Layer 7 of a small transformer language model trained on English Wikipedia (14 layers, counted from 0, width 64).
Take only the direct path to the model's output, skipping the later layers: a vector added to the residual stream pushes a token's score in proportion to its dot product with that token's output vector.

Output vectors of the tokens that the questions are about. A number n stands for (n - 128) times 0.035.
" such": 133, 142, 138, 119, 119, 99, 138, 130, 121, 128, 123, 126, 131, 112, 141, 137, 115, 151, 87, 142, 132, 111, 138, 136, 127, 110, 145, 135, 136, 143, 119, 128, 176, 129, 124, 104, 109, 143, 128, 121, 110, 163, 113, 119, 138, 156, 125, 142, 114, 132, 117, 123, 131, 125, 136, 122, 140, 118, 111, 136, 150, 119, 116, 112
"ment": 135, 134, 130, 83, 135, 141, 130, 127, 130, 117, 136, 157, 130, 106, 147, 125, 122, 154, 84, 128, 130, 106, 132, 138, 125, 146, 126, 101, 159, 140, 137, 149, 116, 165, 134, 116, 107, 99, 102, 109, 154, 108, 142, 135, 150, 110, 135, 141, 124, 106, 132, 137, 136, 156, 121, 122, 144, 139, 106, 143, 91, 108, 145, 121
"ution": 151, 121, 156, 92, 104, 145, 159, 96, 117, 129, 134, 133, 160, 90, 129, 135, 103, 168, 66, 122, 141, 107, 167, 136, 100, 119, 135, 110, 119, 144, 119, 146, 125, 158, 125, 117, 114, 112, 112, 108, 114, 126, 136, 131, 144, 140, 116, 144, 124, 140, 149, 131, 147, 142, 115, 106, 172, 144, 96, 125, 116, 121, 145, 144
"⁄": 149, 100, 142, 87, 95, 96, 127, 110, 116, 139, 144, 103, 127, 107, 126, 148, 95, 126, 79, 124, 146, 97, 160, 143, 132, 127, 112, 146, 130, 129, 117, 163, 142, 124, 123, 147, 162, 169, 128, 134, 137, 152, 120, 151, 146, 116, 106, 155, 114, 128, 113, 139, 143, 160, 111, 119, 157, 146, 116, 92, 135, 132, 92, 141
"igh": 142, 118, 143, 118, 128, 122, 149, 123, 124, 125, 140, 128, 136, 112, 116, 151, 126, 139, 85, 124, 130, 124, 139, 129, 73, 140, 140, 130, 138, 106, 132, 114, 153, 152, 126, 161, 124, 128, 123, 113, 140, 131, 141, 122, 149, 98, 97, 135, 110, 126, 119, 133, 102, 152, 109, 119, 129, 145, 115, 113, 165, 145, 139, 132
"ined": 138, 109, 137, 85, 130, 116, 135, 108, 125, 125, 133, 110, 126, 125, 134, 113, 103, 137, 114, 145, 121, 86, 159, 146, 119, 122, 126, 147, 152, 127, 151, 152, 132, 144, 126, 87, 117, 128, 87, 89, 108, 104, 180, 123, 135, 124, 118, 136, 110, 156, 118, 128, 132, 126, 125, 131, 170, 142, 131, 126, 166, 126, 144, 169
"aching": 132, 69, 167, 115, 122, 117, 143, 132, 108, 134, 139, 127, 135, 108, 124, 113, 88, 148, 52, 146, 143, 94, 165, 133, 99, 134, 148, 161, 132, 123, 124, 152, 130, 129, 115, 91, 150, 137, 121, 114, 123, 162, 142, 104, 136, 137, 95, 141, 130, 160, 109, 140, 152, 136, 116, 121, 155, 152, 98, 116, 122, 135, 134, 162
"ury": 124, 122, 124, 75, 107, 121, 123, 122, 110, 141, 123, 123, 113, 78, 142, 145, 120, 129, 83, 128, 148, 110, 155, 155, 148, 124, 120, 131, 132, 110, 141, 189, 143, 129, 127, 114, 103, 130, 106, 121, 114, 143, 128, 128, 162, 147, 93, 133, 100, 122, 156, 98, 147, 140, 126, 146, 167, 128, 134, 129, 152, 125, 156, 128
" Source": 124, 129, 140, 98, 124, 117, 125, 130, 115, 100, 128, 122, 141, 118, 125, 115, 101, 139, 100, 151, 129, 103, 114, 138, 144, 114, 97, 150, 155, 119, 100, 127, 126, 143, 118, 115, 148, 126, 152, 127, 127, 141, 126, 118, 150, 141, 133, 153, 116, 125, 122, 138, 138, 171, 109, 118, 156, 136, 116, 122, 143, 134, 126, 146
"DST": 127, 115, 114, 65, 67, 85, 142, 76, 111, 107, 152, 156, 139, 78, 115, 131, 80, 133, 84, 122, 171, 110, 158, 136, 143, 144, 171, 154, 161, 144, 128, 133, 166, 123, 155, 105, 129, 129, 125, 95, 118, 179, 110, 145, 132, 117, 89, 163, 113, 186, 160, 167, 118, 165, 116, 104, 172, 111, 128, 113, 131, 113, 136, 126
"ling": 129, 129, 150, 94, 135, 103, 136, 132, 120, 131, 130, 121, 143, 128, 108, 121, 127, 165, 94, 115, 118, 95, 131, 157, 129, 133, 125, 110, 163, 148, 124, 142, 129, 133, 122, 143, 123, 150, 126, 100, 119, 135, 144, 108, 113, 98, 134, 127, 116, 129, 126, 137, 125, 122, 116, 134, 150, 161, 128, 132, 116, 124, 152, 132
"ultural": 117, 92, 160, 115, 99, 97, 124, 121, 120, 150, 147, 132, 118, 131, 121, 170, 106, 148, 54, 123, 150, 125, 151, 139, 93, 114, 138, 129, 136, 136, 144, 161, 130, 141, 148, 89, 113, 118, 90, 99, 148, 163, 105, 116, 145, 106, 108, 151, 115, 140, 146, 116, 133, 155, 98, 119, 139, 144, 130, 126, 144, 136, 172, 143
"ecessor": 123, 93, 134, 99, 123, 96, 137, 114, 105, 140, 149, 143, 144, 126, 143, 119, 106, 118, 122, 130, 153, 77, 123, 126, 133, 118, 140, 149, 142, 107, 150, 144, 117, 157, 125, 102, 115, 103, 112, 121, 148, 137, 119, 153, 152, 119, 97, 162, 98, 150, 151, 118, 101, 151, 104, 171, 138, 155, 104, 128, 128, 131, 160, 138
"cest": 145, 116, 111, 77, 105, 122, 130, 130, 119, 146, 147, 155, 127, 82, 111, 147, 99, 139, 93, 131, 171, 109, 134, 141, 104, 148, 124, 138, 143, 103, 104, 154, 113, 138, 135, 122, 138, 117, 136, 114, 166, 130, 111, 120, 168, 145, 93, 146, 111, 137, 124, 138, 118, 192, 130, 145, 163, 126, 111, 102, 106, 128, 162, 104
"ova": 139, 131, 122, 133, 109, 105, 135, 103, 125, 138, 148, 136, 128, 103, 140, 124, 107, 125, 129, 132, 141, 109, 110, 132, 117, 123, 128, 148, 137, 49, 142, 153, 123, 138, 128, 112, 133, 153, 137, 112, 137, 151, 151, 126, 147, 129, 120, 130, 116, 133, 126, 132, 148, 160, 115, 121, 144, 135, 113, 126, 132, 101, 126, 135
"org": 125, 93, 154, 108, 112, 107, 124, 133, 117, 120, 155, 129, 144, 114, 116, 128, 90, 132, 123, 123, 154, 116, 148, 142, 122, 113, 119, 177, 157, 76, 135, 113, 164, 134, 129, 116, 124, 135, 106, 97, 170, 133, 150, 123, 159, 131, 136, 134, 108, 150, 106, 134, 113, 120, 126, 136, 145, 142, 133, 107, 132, 134, 115, 131
"arian": 143, 96, 137, 107, 129, 120, 147, 100, 104, 108, 138, 123, 130, 134, 121, 146, 99, 147, 118, 105, 146, 94, 112, 145, 100, 128, 153, 164, 144, 96, 113, 168, 165, 167, 131, 79, 141, 128, 112, 129, 102, 157, 149, 137, 149, 141, 134, 132, 110, 158, 139, 116, 116, 158, 112, 132, 143, 147, 107, 115, 125, 98, 123, 125
".": 134, 147, 118, 124, 131, 143, 124, 157, 134, 101, 119, 109, 119, 124, 150, 127, 115, 137, 175, 134, 118, 150, 136, 123, 139, 142, 142, 128, 123, 155, 138, 123, 121, 110, 119, 128, 101, 161, 154, 116, 140, 124, 92, 89, 114, 149, 132, 120, 110, 117, 116, 121, 130, 132, 128, 108, 113, 155, 128, 153, 114, 128, 123, 108
",": 138, 156, 131, 152, 133, 126, 133, 117, 144, 122, 126, 132, 106, 148, 138, 141, 121, 141, 165, 138, 127, 137, 133, 117, 142, 133, 132, 127, 126, 134, 134, 132, 126, 136, 106, 123, 81, 139, 134, 134, 119, 109, 130, 106, 117, 132, 142, 115, 119, 106, 120, 119, 139, 110, 132, 110, 114, 130, 123, 139, 131, 142, 110, 114
"vol": 118, 105, 151, 134, 111, 117, 142, 116, 119, 146, 150, 144, 157, 105, 116, 138, 107, 115, 79, 116, 150, 110, 112, 140, 105, 124, 130, 128, 124, 97, 146, 150, 134, 130, 127, 118, 127, 120, 133, 138, 138, 127, 132, 126, 134, 131, 121, 137, 116, 131, 114, 143, 123, 140, 121, 132, 151, 164, 125, 122, 131, 129, 140, 135
" NLS": 136, 98, 171, 63, 94, 81, 102, 77, 94, 145, 164, 140, 153, 83, 108, 142, 90, 150, 6, 141, 168, 75, 141, 145, 108, 125, 135, 169, 153, 105, 100, 176, 178, 155, 125, 111, 141, 133, 106, 78, 131, 162, 141, 159, 192, 141, 99, 181, 89, 150, 140, 135, 121, 176, 84, 126, 188, 156, 98, 107, 136, 122, 150, 147
"rupt": 152, 90, 159, 106, 116, 114, 137, 113, 121, 149, 142, 127, 141, 95, 133, 121, 113, 152, 80, 128, 135, 108, 126, 167, 123, 122, 124, 154, 145, 115, 86, 171, 147, 151, 137, 119, 129, 136, 128, 107, 156, 127, 142, 108, 160, 129, 143, 145, 114, 125, 129, 104, 100, 127, 121, 136, 169, 114, 122, 119, 118, 89, 138, 136
"ome": 124, 119, 145, 92, 117, 118, 137, 119, 115, 128, 131, 129, 140, 94, 146, 162, 110, 140, 111, 117, 131, 129, 117, 131, 112, 109, 173, 103, 137, 125, 125, 143, 121, 145, 151, 126, 110, 126, 140, 117, 124, 155, 127, 127, 134, 109, 113, 133, 125, 155, 144, 102, 123, 159, 114, 123, 146, 132, 106, 139, 135, 101, 154, 145
"No": 134, 125, 138, 120, 133, 100, 113, 110, 119, 120, 143, 129, 125, 98, 158, 140, 120, 125, 95, 122, 136, 120, 134, 128, 102, 131, 133, 125, 124, 124, 117, 124, 120, 161, 123, 127, 142, 139, 144, 136, 110, 148, 111, 103, 134, 144, 125, 145, 118, 142, 159, 135, 114, 129, 125, 128, 127, 113, 139, 138, 140, 131, 133, 142
"aster": 143, 103, 113, 95, 133, 128, 157, 120, 116, 128, 148, 136, 132, 89, 123, 120, 109, 148, 115, 153, 121, 108, 144, 128, 146, 120, 122, 160, 141, 113, 103, 150, 146, 168, 127, 117, 134, 120, 131, 131, 102, 116, 144, 131, 155, 118, 113, 136, 128, 140, 138, 108, 122, 157, 119, 124, 145, 130, 112, 125, 139, 104, 122, 128
" Rica": 146, 125, 135, 117, 125, 116, 133, 100, 119, 137, 142, 144, 124, 97, 123, 124, 129, 148, 111, 116, 146, 121, 127, 159, 119, 131, 132, 124, 125, 104, 118, 134, 112, 128, 137, 100, 131, 140, 122, 96, 157, 122, 136, 139, 141, 113, 113, 146, 108, 138, 142, 148, 104, 174, 118, 109, 141, 119, 129, 122, 150, 130, 140, 137
"atrical": 147, 103, 170, 94, 104, 111, 149, 123, 119, 138, 132, 123, 180, 120, 129, 132, 97, 143, 59, 105, 120, 71, 145, 116, 131, 133, 140, 146, 136, 82, 119, 155, 154, 136, 164, 133, 106, 128, 109, 99, 165, 146, 138, 145, 172, 97, 101, 150, 119, 170, 144, 104, 102, 158, 102, 142, 147, 144, 134, 111, 121, 107, 138, 135
" L": 127, 131, 129, 115, 132, 124, 136, 127, 124, 123, 127, 141, 131, 124, 135, 125, 131, 146, 132, 125, 137, 122, 132, 121, 130, 128, 127, 135, 123, 116, 135, 118, 109, 129, 132, 129, 146, 121, 117, 126, 140, 118, 119, 140, 110, 122, 125, 140, 129, 129, 144, 130, 134, 131, 127, 127, 130, 115, 130, 119, 140, 129, 124, 118
" Census": 116, 127, 166, 118, 102, 115, 138, 85, 115, 136, 142, 155, 111, 102, 100, 133, 59, 116, 117, 123, 177, 97, 137, 137, 124, 135, 108, 135, 144, 113, 110, 140, 185, 153, 117, 111, 144, 112, 139, 78, 125, 147, 158, 122, 134, 128, 108, 150, 110, 169, 136, 124, 137, 169, 112, 134, 129, 140, 144, 119, 116, 142, 139, 125
"unct": 125, 115, 141, 106, 117, 102, 129, 114, 112, 147, 147, 130, 123, 97, 124, 130, 106, 144, 113, 117, 118, 106, 131, 131, 121, 123, 122, 170, 146, 119, 148, 177, 116, 156, 134, 86, 125, 99, 85, 90, 144, 122, 130, 152, 139, 139, 123, 146, 127, 149, 137, 101, 143, 116, 118, 164, 151, 146, 124, 117, 138, 151, 137, 138

Each question shows what one neuron of this layer's MLP adds at an activation of 1. A number n stands for (n - 128) times 0.0054.

n65: 116, 101, 82, 138, 123, 150, 138, 160, 110, 168, 73, 163, 53, 105, 86, 117, 142, 77, 151, 107, 161, 97, 186, 169, 168, 137, 146, 148, 116, 137, 157, 122, 114, 182, 103, 118, 126, 136, 125, 182, 228, 76, 130, 147, 149, 112, 116, 172, 133, 155, 124, 89, 218, 132, 92, 101, 84, 100, 153, 92, 100, 68, 131, 93
Pushed up most: "cest"

n120: 187, 133, 112, 170, 164, 120, 75, 125, 121, 148, 154, 141, 113, 81, 124, 178, 125, 136, 165, 110, 134, 108, 85, 194, 122, 182, 120, 114, 123, 108, 100, 130, 109, 158, 172, 135, 127, 111, 124, 133, 170, 46, 105, 134, 54, 76, 107, 109, 128, 130, 138, 182, 121, 152, 89, 96, 140, 129, 135, 97, 124, 65, 120, 214
Pushed up most: " Rica"

n55: 123, 101, 52, 119, 113, 187, 121, 172, 103, 110, 125, 97, 123, 182, 148, 124, 94, 220, 134, 116, 101, 131, 74, 94, 123, 137, 150, 131, 157, 113, 77, 157, 130, 183, 144, 118, 137, 86, 134, 83, 125, 153, 92, 62, 67, 122, 139, 135, 100, 122, 163, 90, 137, 139, 168, 125, 174, 118, 180, 141, 140, 114, 149, 164
Which of these tokens does it push down most? "⁄"

n5: 194, 167, 151, 164, 126, 55, 86, 115, 177, 142, 112, 155, 129, 151, 74, 110, 130, 94, 118, 113, 101, 96, 103, 141, 122, 141, 121, 167, 88, 150, 166, 103, 93, 174, 154, 135, 126, 105, 137, 151, 95, 85, 101, 155, 148, 127, 111, 174, 82, 150, 126, 124, 148, 189, 143, 156, 116, 106, 102, 98, 167, 142, 122, 159
Which two tokens does it push up most, strongest first? "ecessor", " NLS"

n143: 141, 165, 140, 132, 120, 102, 137, 115, 113, 165, 93, 77, 134, 73, 186, 100, 233, 164, 140, 155, 128, 82, 164, 150, 114, 132, 144, 109, 120, 145, 138, 155, 191, 136, 75, 151, 136, 99, 151, 121, 135, 90, 85, 164, 100, 97, 131, 125, 140, 118, 93, 123, 85, 123, 114, 80, 112, 111, 154, 158, 169, 86, 109, 189
Pushed up most: " such"

n23: 141, 173, 115, 170, 151, 156, 100, 118, 101, 103, 138, 82, 174, 171, 104, 120, 131, 181, 125, 83, 134, 139, 118, 129, 95, 146, 138, 35, 173, 138, 149, 88, 185, 96, 122, 144, 191, 158, 134, 144, 85, 158, 107, 106, 95, 103, 143, 111, 140, 116, 101, 123, 134, 97, 175, 134, 130, 206, 127, 100, 116, 125, 102, 81
Which two tokens does it push up most, strongest first? "ling", "."

n113: 137, 119, 165, 136, 120, 126, 131, 149, 89, 201, 79, 95, 121, 72, 140, 135, 144, 119, 181, 173, 76, 166, 113, 141, 180, 171, 129, 103, 119, 127, 149, 108, 121, 136, 134, 51, 103, 117, 136, 108, 95, 123, 118, 138, 159, 134, 135, 65, 130, 131, 133, 107, 193, 109, 109, 79, 170, 167, 102, 154, 140, 133, 128, 123
Pushed up most: "."

n181: 161, 95, 156, 103, 141, 83, 119, 166, 145, 156, 139, 124, 144, 186, 77, 151, 158, 126, 130, 122, 107, 144, 79, 155, 127, 171, 157, 168, 129, 166, 141, 146, 90, 126, 120, 124, 108, 87, 105, 82, 90, 155, 117, 94, 129, 81, 136, 139, 125, 117, 153, 158, 88, 147, 123, 89, 186, 108, 114, 148, 126, 181, 133, 153
Which two tokens does it push up most, strongest first? "ultural", "ling"

n41: 95, 119, 153, 104, 130, 155, 92, 135, 149, 169, 117, 51, 181, 64, 156, 130, 117, 114, 121, 101, 183, 73, 158, 185, 158, 126, 155, 155, 110, 178, 117, 161, 192, 105, 110, 117, 169, 145, 130, 98, 165, 85, 156, 61, 172, 157, 169, 109, 105, 105, 86, 133, 84, 91, 119, 96, 132, 80, 124, 174, 143, 79, 150, 148
Pushed up most: "rupt"

n83: 136, 160, 189, 105, 147, 117, 120, 90, 41, 173, 160, 132, 163, 92, 157, 121, 90, 201, 126, 113, 163, 141, 106, 146, 117, 122, 117, 100, 117, 129, 66, 172, 103, 56, 122, 157, 130, 135, 133, 145, 88, 140, 155, 77, 167, 132, 107, 64, 87, 84, 117, 166, 114, 128, 116, 141, 190, 164, 141, 88, 121, 155, 153, 163
Pushed up most: " NLS"

n31: 140, 96, 62, 132, 159, 152, 180, 150, 77, 96, 89, 116, 88, 116, 141, 161, 179, 116, 189, 122, 128, 173, 158, 146, 111, 99, 88, 119, 153, 147, 139, 120, 107, 104, 133, 136, 109, 135, 81, 172, 161, 105, 161, 129, 166, 164, 144, 129, 120, 65, 109, 86, 116, 166, 100, 121, 156, 133, 122, 132, 95, 82, 143, 116
Which two tokens does it push up most, strongest first? ".", "ment"

n160: 170, 146, 151, 112, 158, 165, 191, 115, 161, 149, 120, 75, 95, 104, 94, 97, 169, 130, 203, 89, 148, 120, 175, 116, 109, 102, 164, 126, 118, 148, 125, 105, 192, 82, 134, 100, 126, 171, 120, 141, 136, 90, 84, 100, 41, 132, 110, 156, 141, 85, 167, 129, 158, 90, 141, 57, 147, 94, 96, 158, 120, 114, 175, 133
Which two tokens does it push up most, strongest first? ".", ","

n22: 112, 152, 130, 51, 95, 122, 92, 148, 83, 135, 66, 109, 150, 164, 73, 110, 105, 144, 168, 154, 107, 162, 152, 168, 170, 93, 112, 157, 73, 119, 153, 176, 122, 176, 108, 81, 143, 105, 138, 110, 142, 126, 125, 119, 114, 133, 171, 147, 127, 117, 75, 150, 95, 157, 100, 148, 105, 118, 150, 189, 176, 105, 169, 172
Which two tokens does it push up most, strongest first? "ined", " Source"

n90: 122, 117, 89, 140, 144, 118, 147, 155, 89, 117, 168, 144, 108, 124, 155, 108, 96, 118, 124, 80, 164, 127, 139, 163, 144, 113, 130, 143, 132, 138, 111, 95, 171, 96, 91, 150, 178, 122, 71, 154, 144, 153, 131, 145, 157, 91, 131, 145, 115, 178, 130, 87, 125, 177, 118, 119, 79, 144, 132, 92, 94, 92, 126, 199
Which of these tokens does it push down most? ","

n92: 137, 140, 72, 120, 135, 166, 122, 68, 98, 134, 229, 153, 90, 149, 133, 150, 123, 182, 94, 124, 188, 145, 98, 105, 62, 118, 107, 132, 156, 127, 155, 170, 160, 191, 147, 154, 65, 111, 108, 87, 123, 138, 124, 129, 138, 69, 130, 115, 89, 162, 124, 168, 168, 136, 17, 91, 139, 145, 140, 178, 105, 157, 129, 82
Which two tokens does it push up most, strongest first? " NLS", "ultural"

n51: 157, 133, 130, 128, 153, 100, 170, 164, 138, 134, 163, 156, 199, 91, 145, 142, 198, 72, 145, 162, 206, 118, 157, 74, 144, 84, 128, 123, 140, 113, 127, 130, 93, 109, 148, 126, 160, 85, 88, 135, 164, 96, 125, 113, 52, 159, 181, 142, 173, 96, 155, 146, 97, 80, 130, 153, 136, 42, 110, 121, 163, 68, 101, 69
Pushed up most: " L"

n46: 150, 91, 147, 77, 153, 103, 123, 156, 123, 153, 39, 149, 89, 91, 210, 155, 95, 134, 126, 86, 143, 143, 130, 144, 176, 145, 156, 113, 99, 108, 127, 173, 95, 100, 159, 145, 142, 115, 119, 124, 97, 148, 147, 99, 164, 145, 80, 155, 79, 70, 178, 122, 143, 160, 99, 156, 152, 99, 174, 132, 143, 75, 93, 129
Pushed up most: "ury"

n45: 139, 167, 90, 123, 99, 99, 113, 142, 97, 98, 98, 125, 134, 78, 208, 109, 114, 118, 88, 139, 127, 132, 109, 55, 139, 125, 124, 134, 127, 121, 128, 135, 113, 191, 96, 110, 169, 161, 134, 154, 105, 174, 103, 136, 141, 146, 163, 90, 136, 132, 130, 135, 126, 105, 182, 153, 119, 126, 118, 190, 166, 144, 79, 173
Pushed up most: "No"

n29: 177, 153, 132, 90, 159, 111, 93, 103, 221, 151, 138, 109, 134, 132, 184, 173, 98, 129, 115, 136, 133, 152, 126, 111, 141, 180, 145, 128, 102, 135, 137, 117, 135, 171, 82, 131, 119, 54, 136, 88, 165, 160, 116, 114, 130, 117, 138, 125, 184, 52, 184, 150, 128, 127, 88, 68, 122, 153, 91, 107, 107, 170, 78, 113
Which two tokens does it push up most, strongest first? "ment", ","

n93: 141, 80, 98, 81, 160, 109, 134, 95, 148, 214, 89, 138, 144, 86, 104, 149, 126, 94, 138, 128, 214, 169, 101, 118, 166, 114, 164, 104, 127, 136, 109, 88, 190, 121, 127, 126, 87, 172, 112, 131, 73, 152, 75, 123, 112, 58, 176, 60, 103, 186, 147, 91, 165, 149, 140, 128, 158, 157, 81, 136, 113, 152, 123, 145
Which two tokens does it push up most, strongest first? "DST", "ome"

n79: 128, 129, 148, 121, 108, 89, 144, 93, 218, 116, 153, 154, 116, 142, 113, 208, 192, 52, 148, 98, 172, 133, 127, 145, 167, 159, 102, 111, 142, 126, 207, 150, 140, 96, 153, 112, 129, 129, 145, 82, 112, 121, 95, 136, 74, 147, 135, 107, 125, 97, 141, 114, 171, 103, 100, 158, 84, 145, 137, 176, 128, 96, 79, 88
Which two tokens does it push up most, strongest first? ",", "."

n183: 109, 163, 74, 94, 111, 125, 145, 131, 81, 98, 127, 153, 138, 140, 126, 103, 108, 119, 100, 140, 126, 109, 69, 132, 164, 82, 104, 93, 146, 108, 139, 166, 112, 164, 125, 92, 181, 175, 145, 166, 130, 152, 123, 83, 70, 196, 138, 114, 146, 140, 154, 101, 141, 129, 171, 171, 98, 130, 136, 96, 147, 152, 98, 177
Pushed up most: " Source"

n97: 155, 167, 161, 89, 103, 124, 108, 152, 104, 114, 187, 199, 147, 109, 142, 142, 64, 179, 157, 135, 133, 134, 105, 109, 107, 39, 176, 129, 113, 141, 123, 143, 77, 155, 123, 116, 101, 125, 94, 120, 134, 98, 192, 121, 139, 117, 134, 110, 114, 163, 136, 87, 115, 130, 193, 99, 97, 149, 154, 181, 76, 103, 138, 122
Which of these tokens does it push down most? "⁄"

n186: 128, 103, 152, 89, 175, 176, 112, 163, 108, 79, 73, 109, 165, 82, 147, 132, 115, 144, 163, 115, 111, 156, 138, 110, 144, 174, 124, 66, 152, 74, 130, 99, 79, 119, 76, 81, 108, 148, 173, 123, 103, 196, 161, 98, 174, 168, 185, 124, 121, 134, 144, 112, 116, 95, 148, 166, 149, 119, 106, 117, 152, 107, 94, 139
Pushed up most: "."

n156: 117, 116, 107, 193, 105, 134, 137, 173, 158, 184, 36, 123, 89, 124, 104, 120, 101, 131, 82, 97, 110, 169, 145, 178, 106, 142, 131, 131, 71, 157, 120, 127, 134, 87, 148, 156, 134, 143, 144, 118, 117, 131, 132, 111, 115, 121, 170, 100, 118, 118, 80, 152, 165, 180, 153, 109, 141, 164, 108, 156, 134, 171, 156, 105
Which of these tokens does it push down most? "ecessor"

n6: 142, 130, 69, 106, 97, 145, 142, 99, 111, 115, 106, 111, 129, 134, 107, 101, 120, 177, 161, 148, 112, 106, 161, 139, 148, 129, 93, 161, 137, 100, 141, 161, 114, 119, 108, 102, 178, 123, 152, 129, 155, 166, 98, 99, 118, 109, 132, 164, 78, 177, 117, 141, 210, 111, 89, 126, 197, 154, 186, 65, 150, 128, 135, 19
Pushed up most: "DST"

n91: 104, 79, 167, 96, 113, 167, 123, 142, 149, 122, 162, 71, 156, 128, 142, 107, 167, 111, 155, 110, 179, 165, 140, 147, 121, 135, 186, 91, 96, 122, 111, 137, 186, 56, 92, 116, 149, 103, 97, 144, 95, 142, 111, 136, 95, 114, 147, 156, 88, 127, 118, 88, 172, 144, 156, 152, 169, 91, 169, 90, 156, 127, 128, 81
Pushed up most: "ury"

n68: 196, 112, 92, 125, 81, 198, 170, 121, 84, 137, 151, 128, 135, 162, 158, 119, 97, 133, 143, 102, 135, 122, 133, 175, 129, 91, 88, 139, 114, 108, 189, 174, 88, 91, 112, 127, 109, 172, 104, 115, 130, 84, 136, 133, 112, 131, 119, 139, 49, 131, 131, 95, 145, 153, 35, 135, 210, 81, 178, 126, 111, 169, 157, 118
Which two tokens does it push up most, strongest first? "ury", "ined"

n72: 146, 156, 162, 134, 133, 119, 108, 134, 94, 137, 107, 132, 186, 116, 147, 167, 94, 137, 107, 135, 142, 100, 139, 88, 150, 144, 140, 119, 85, 140, 118, 120, 134, 193, 86, 126, 156, 96, 119, 71, 118, 185, 115, 133, 103, 180, 148, 87, 99, 119, 84, 162, 95, 131, 198, 77, 121, 142, 135, 202, 139, 114, 82, 106
Pushed up most: " such"

n96: 171, 160, 58, 201, 147, 105, 79, 158, 43, 149, 87, 149, 86, 133, 133, 183, 153, 151, 137, 95, 96, 181, 107, 92, 144, 133, 157, 101, 155, 121, 81, 107, 117, 135, 71, 185, 82, 119, 143, 159, 101, 131, 148, 147, 105, 195, 140, 93, 87, 132, 163, 80, 153, 160, 126, 112, 136, 135, 125, 165, 97, 164, 65, 143
Which two tokens does it push up most, strongest first? ",", "."

n43: 144, 69, 193, 106, 95, 126, 72, 127, 196, 140, 119, 136, 151, 75, 118, 113, 163, 170, 131, 145, 123, 199, 114, 121, 140, 127, 167, 122, 106, 105, 150, 143, 101, 171, 127, 96, 101, 168, 108, 132, 135, 94, 172, 192, 123, 97, 120, 97, 120, 109, 136, 119, 103, 125, 114, 110, 86, 87, 154, 162, 133, 121, 94, 146
Pushed up most: " Rica"

n172: 127, 66, 151, 150, 103, 142, 147, 83, 147, 162, 117, 110, 153, 92, 151, 83, 150, 156, 151, 197, 155, 159, 109, 109, 140, 94, 90, 122, 135, 129, 104, 119, 153, 174, 94, 131, 143, 107, 156, 138, 50, 180, 161, 120, 203, 107, 127, 115, 136, 139, 102, 119, 91, 169, 157, 112, 118, 123, 84, 155, 137, 96, 113, 44
Pushed up most: "aster"

n134: 131, 112, 134, 176, 151, 166, 155, 141, 79, 135, 146, 109, 119, 125, 113, 157, 70, 140, 106, 121, 147, 133, 160, 130, 113, 116, 118, 227, 111, 127, 159, 132, 120, 124, 182, 154, 103, 172, 145, 113, 88, 82, 150, 112, 84, 93, 107, 176, 184, 111, 111, 94, 149, 116, 74, 43, 188, 117, 138, 112, 129, 126, 153, 79
Pushed up most: "aching"

n89: 146, 91, 115, 149, 152, 149, 140, 160, 179, 59, 243, 122, 126, 127, 84, 130, 92, 153, 140, 58, 148, 142, 172, 101, 92, 148, 149, 138, 91, 107, 144, 109, 116, 134, 156, 130, 146, 77, 89, 120, 172, 95, 148, 155, 124, 110, 35, 179, 97, 102, 151, 166, 113, 121, 39, 112, 130, 141, 144, 151, 126, 160, 133, 142
Which of these tokens does it push down most? " such"

n174: 103, 85, 116, 136, 98, 80, 143, 98, 222, 132, 56, 80, 88, 81, 128, 120, 137, 23, 194, 141, 124, 178, 150, 135, 142, 106, 137, 96, 106, 122, 110, 93, 95, 211, 162, 178, 134, 148, 121, 144, 142, 95, 137, 160, 171, 109, 171, 105, 181, 140, 68, 165, 172, 171, 75, 152, 129, 100, 140, 172, 160, 81, 102, 142
Pushed up most: "ova"

n142: 111, 119, 114, 153, 113, 191, 148, 42, 143, 114, 89, 60, 101, 125, 112, 125, 84, 141, 190, 182, 153, 88, 115, 137, 123, 119, 173, 136, 117, 97, 106, 175, 137, 159, 126, 78, 125, 163, 173, 192, 137, 137, 96, 139, 77, 90, 203, 82, 99, 101, 89, 108, 173, 120, 124, 154, 203, 137, 155, 110, 127, 89, 95, 134
Pushed up most: "arian"

n189: 149, 157, 169, 93, 113, 111, 153, 149, 81, 91, 136, 195, 72, 86, 50, 125, 156, 127, 169, 110, 74, 114, 160, 121, 92, 137, 128, 163, 137, 135, 148, 105, 150, 179, 167, 115, 136, 127, 107, 122, 158, 114, 127, 104, 140, 101, 108, 232, 169, 89, 161, 130, 158, 143, 132, 98, 30, 88, 111, 147, 148, 72, 155, 126
Which of these tokens does it push down most? "vol"

n179: 147, 181, 149, 110, 81, 95, 82, 125, 91, 155, 185, 75, 105, 103, 137, 115, 93, 182, 93, 144, 124, 99, 160, 145, 114, 171, 156, 125, 159, 104, 100, 108, 109, 115, 175, 174, 80, 117, 135, 137, 89, 103, 145, 164, 97, 99, 101, 108, 154, 131, 168, 166, 159, 123, 52, 152, 158, 161, 134, 125, 123, 98, 122, 129
Which two tokens does it push up most, strongest first? " NLS", "DST"

n54: 108, 86, 190, 152, 101, 104, 115, 104, 193, 141, 200, 116, 154, 128, 146, 91, 153, 117, 116, 155, 183, 101, 108, 131, 129, 141, 108, 171, 135, 145, 148, 96, 211, 75, 133, 82, 158, 83, 119, 114, 148, 146, 47, 143, 109, 121, 89, 113, 135, 163, 146, 160, 158, 117, 92, 94, 96, 104, 130, 79, 130, 160, 156, 118
Which two tokens does it push up most, strongest first? "DST", " NLS"

n146: 142, 110, 86, 143, 106, 166, 145, 167, 93, 113, 171, 86, 121, 117, 114, 110, 127, 84, 161, 102, 101, 217, 206, 163, 170, 159, 100, 122, 53, 151, 167, 115, 147, 126, 93, 115, 119, 165, 133, 136, 113, 112, 112, 134, 88, 144, 105, 122, 160, 165, 124, 140, 115, 114, 22, 104, 74, 163, 141, 177, 184, 114, 78, 93
Which two tokens does it push up most, strongest first? ".", ","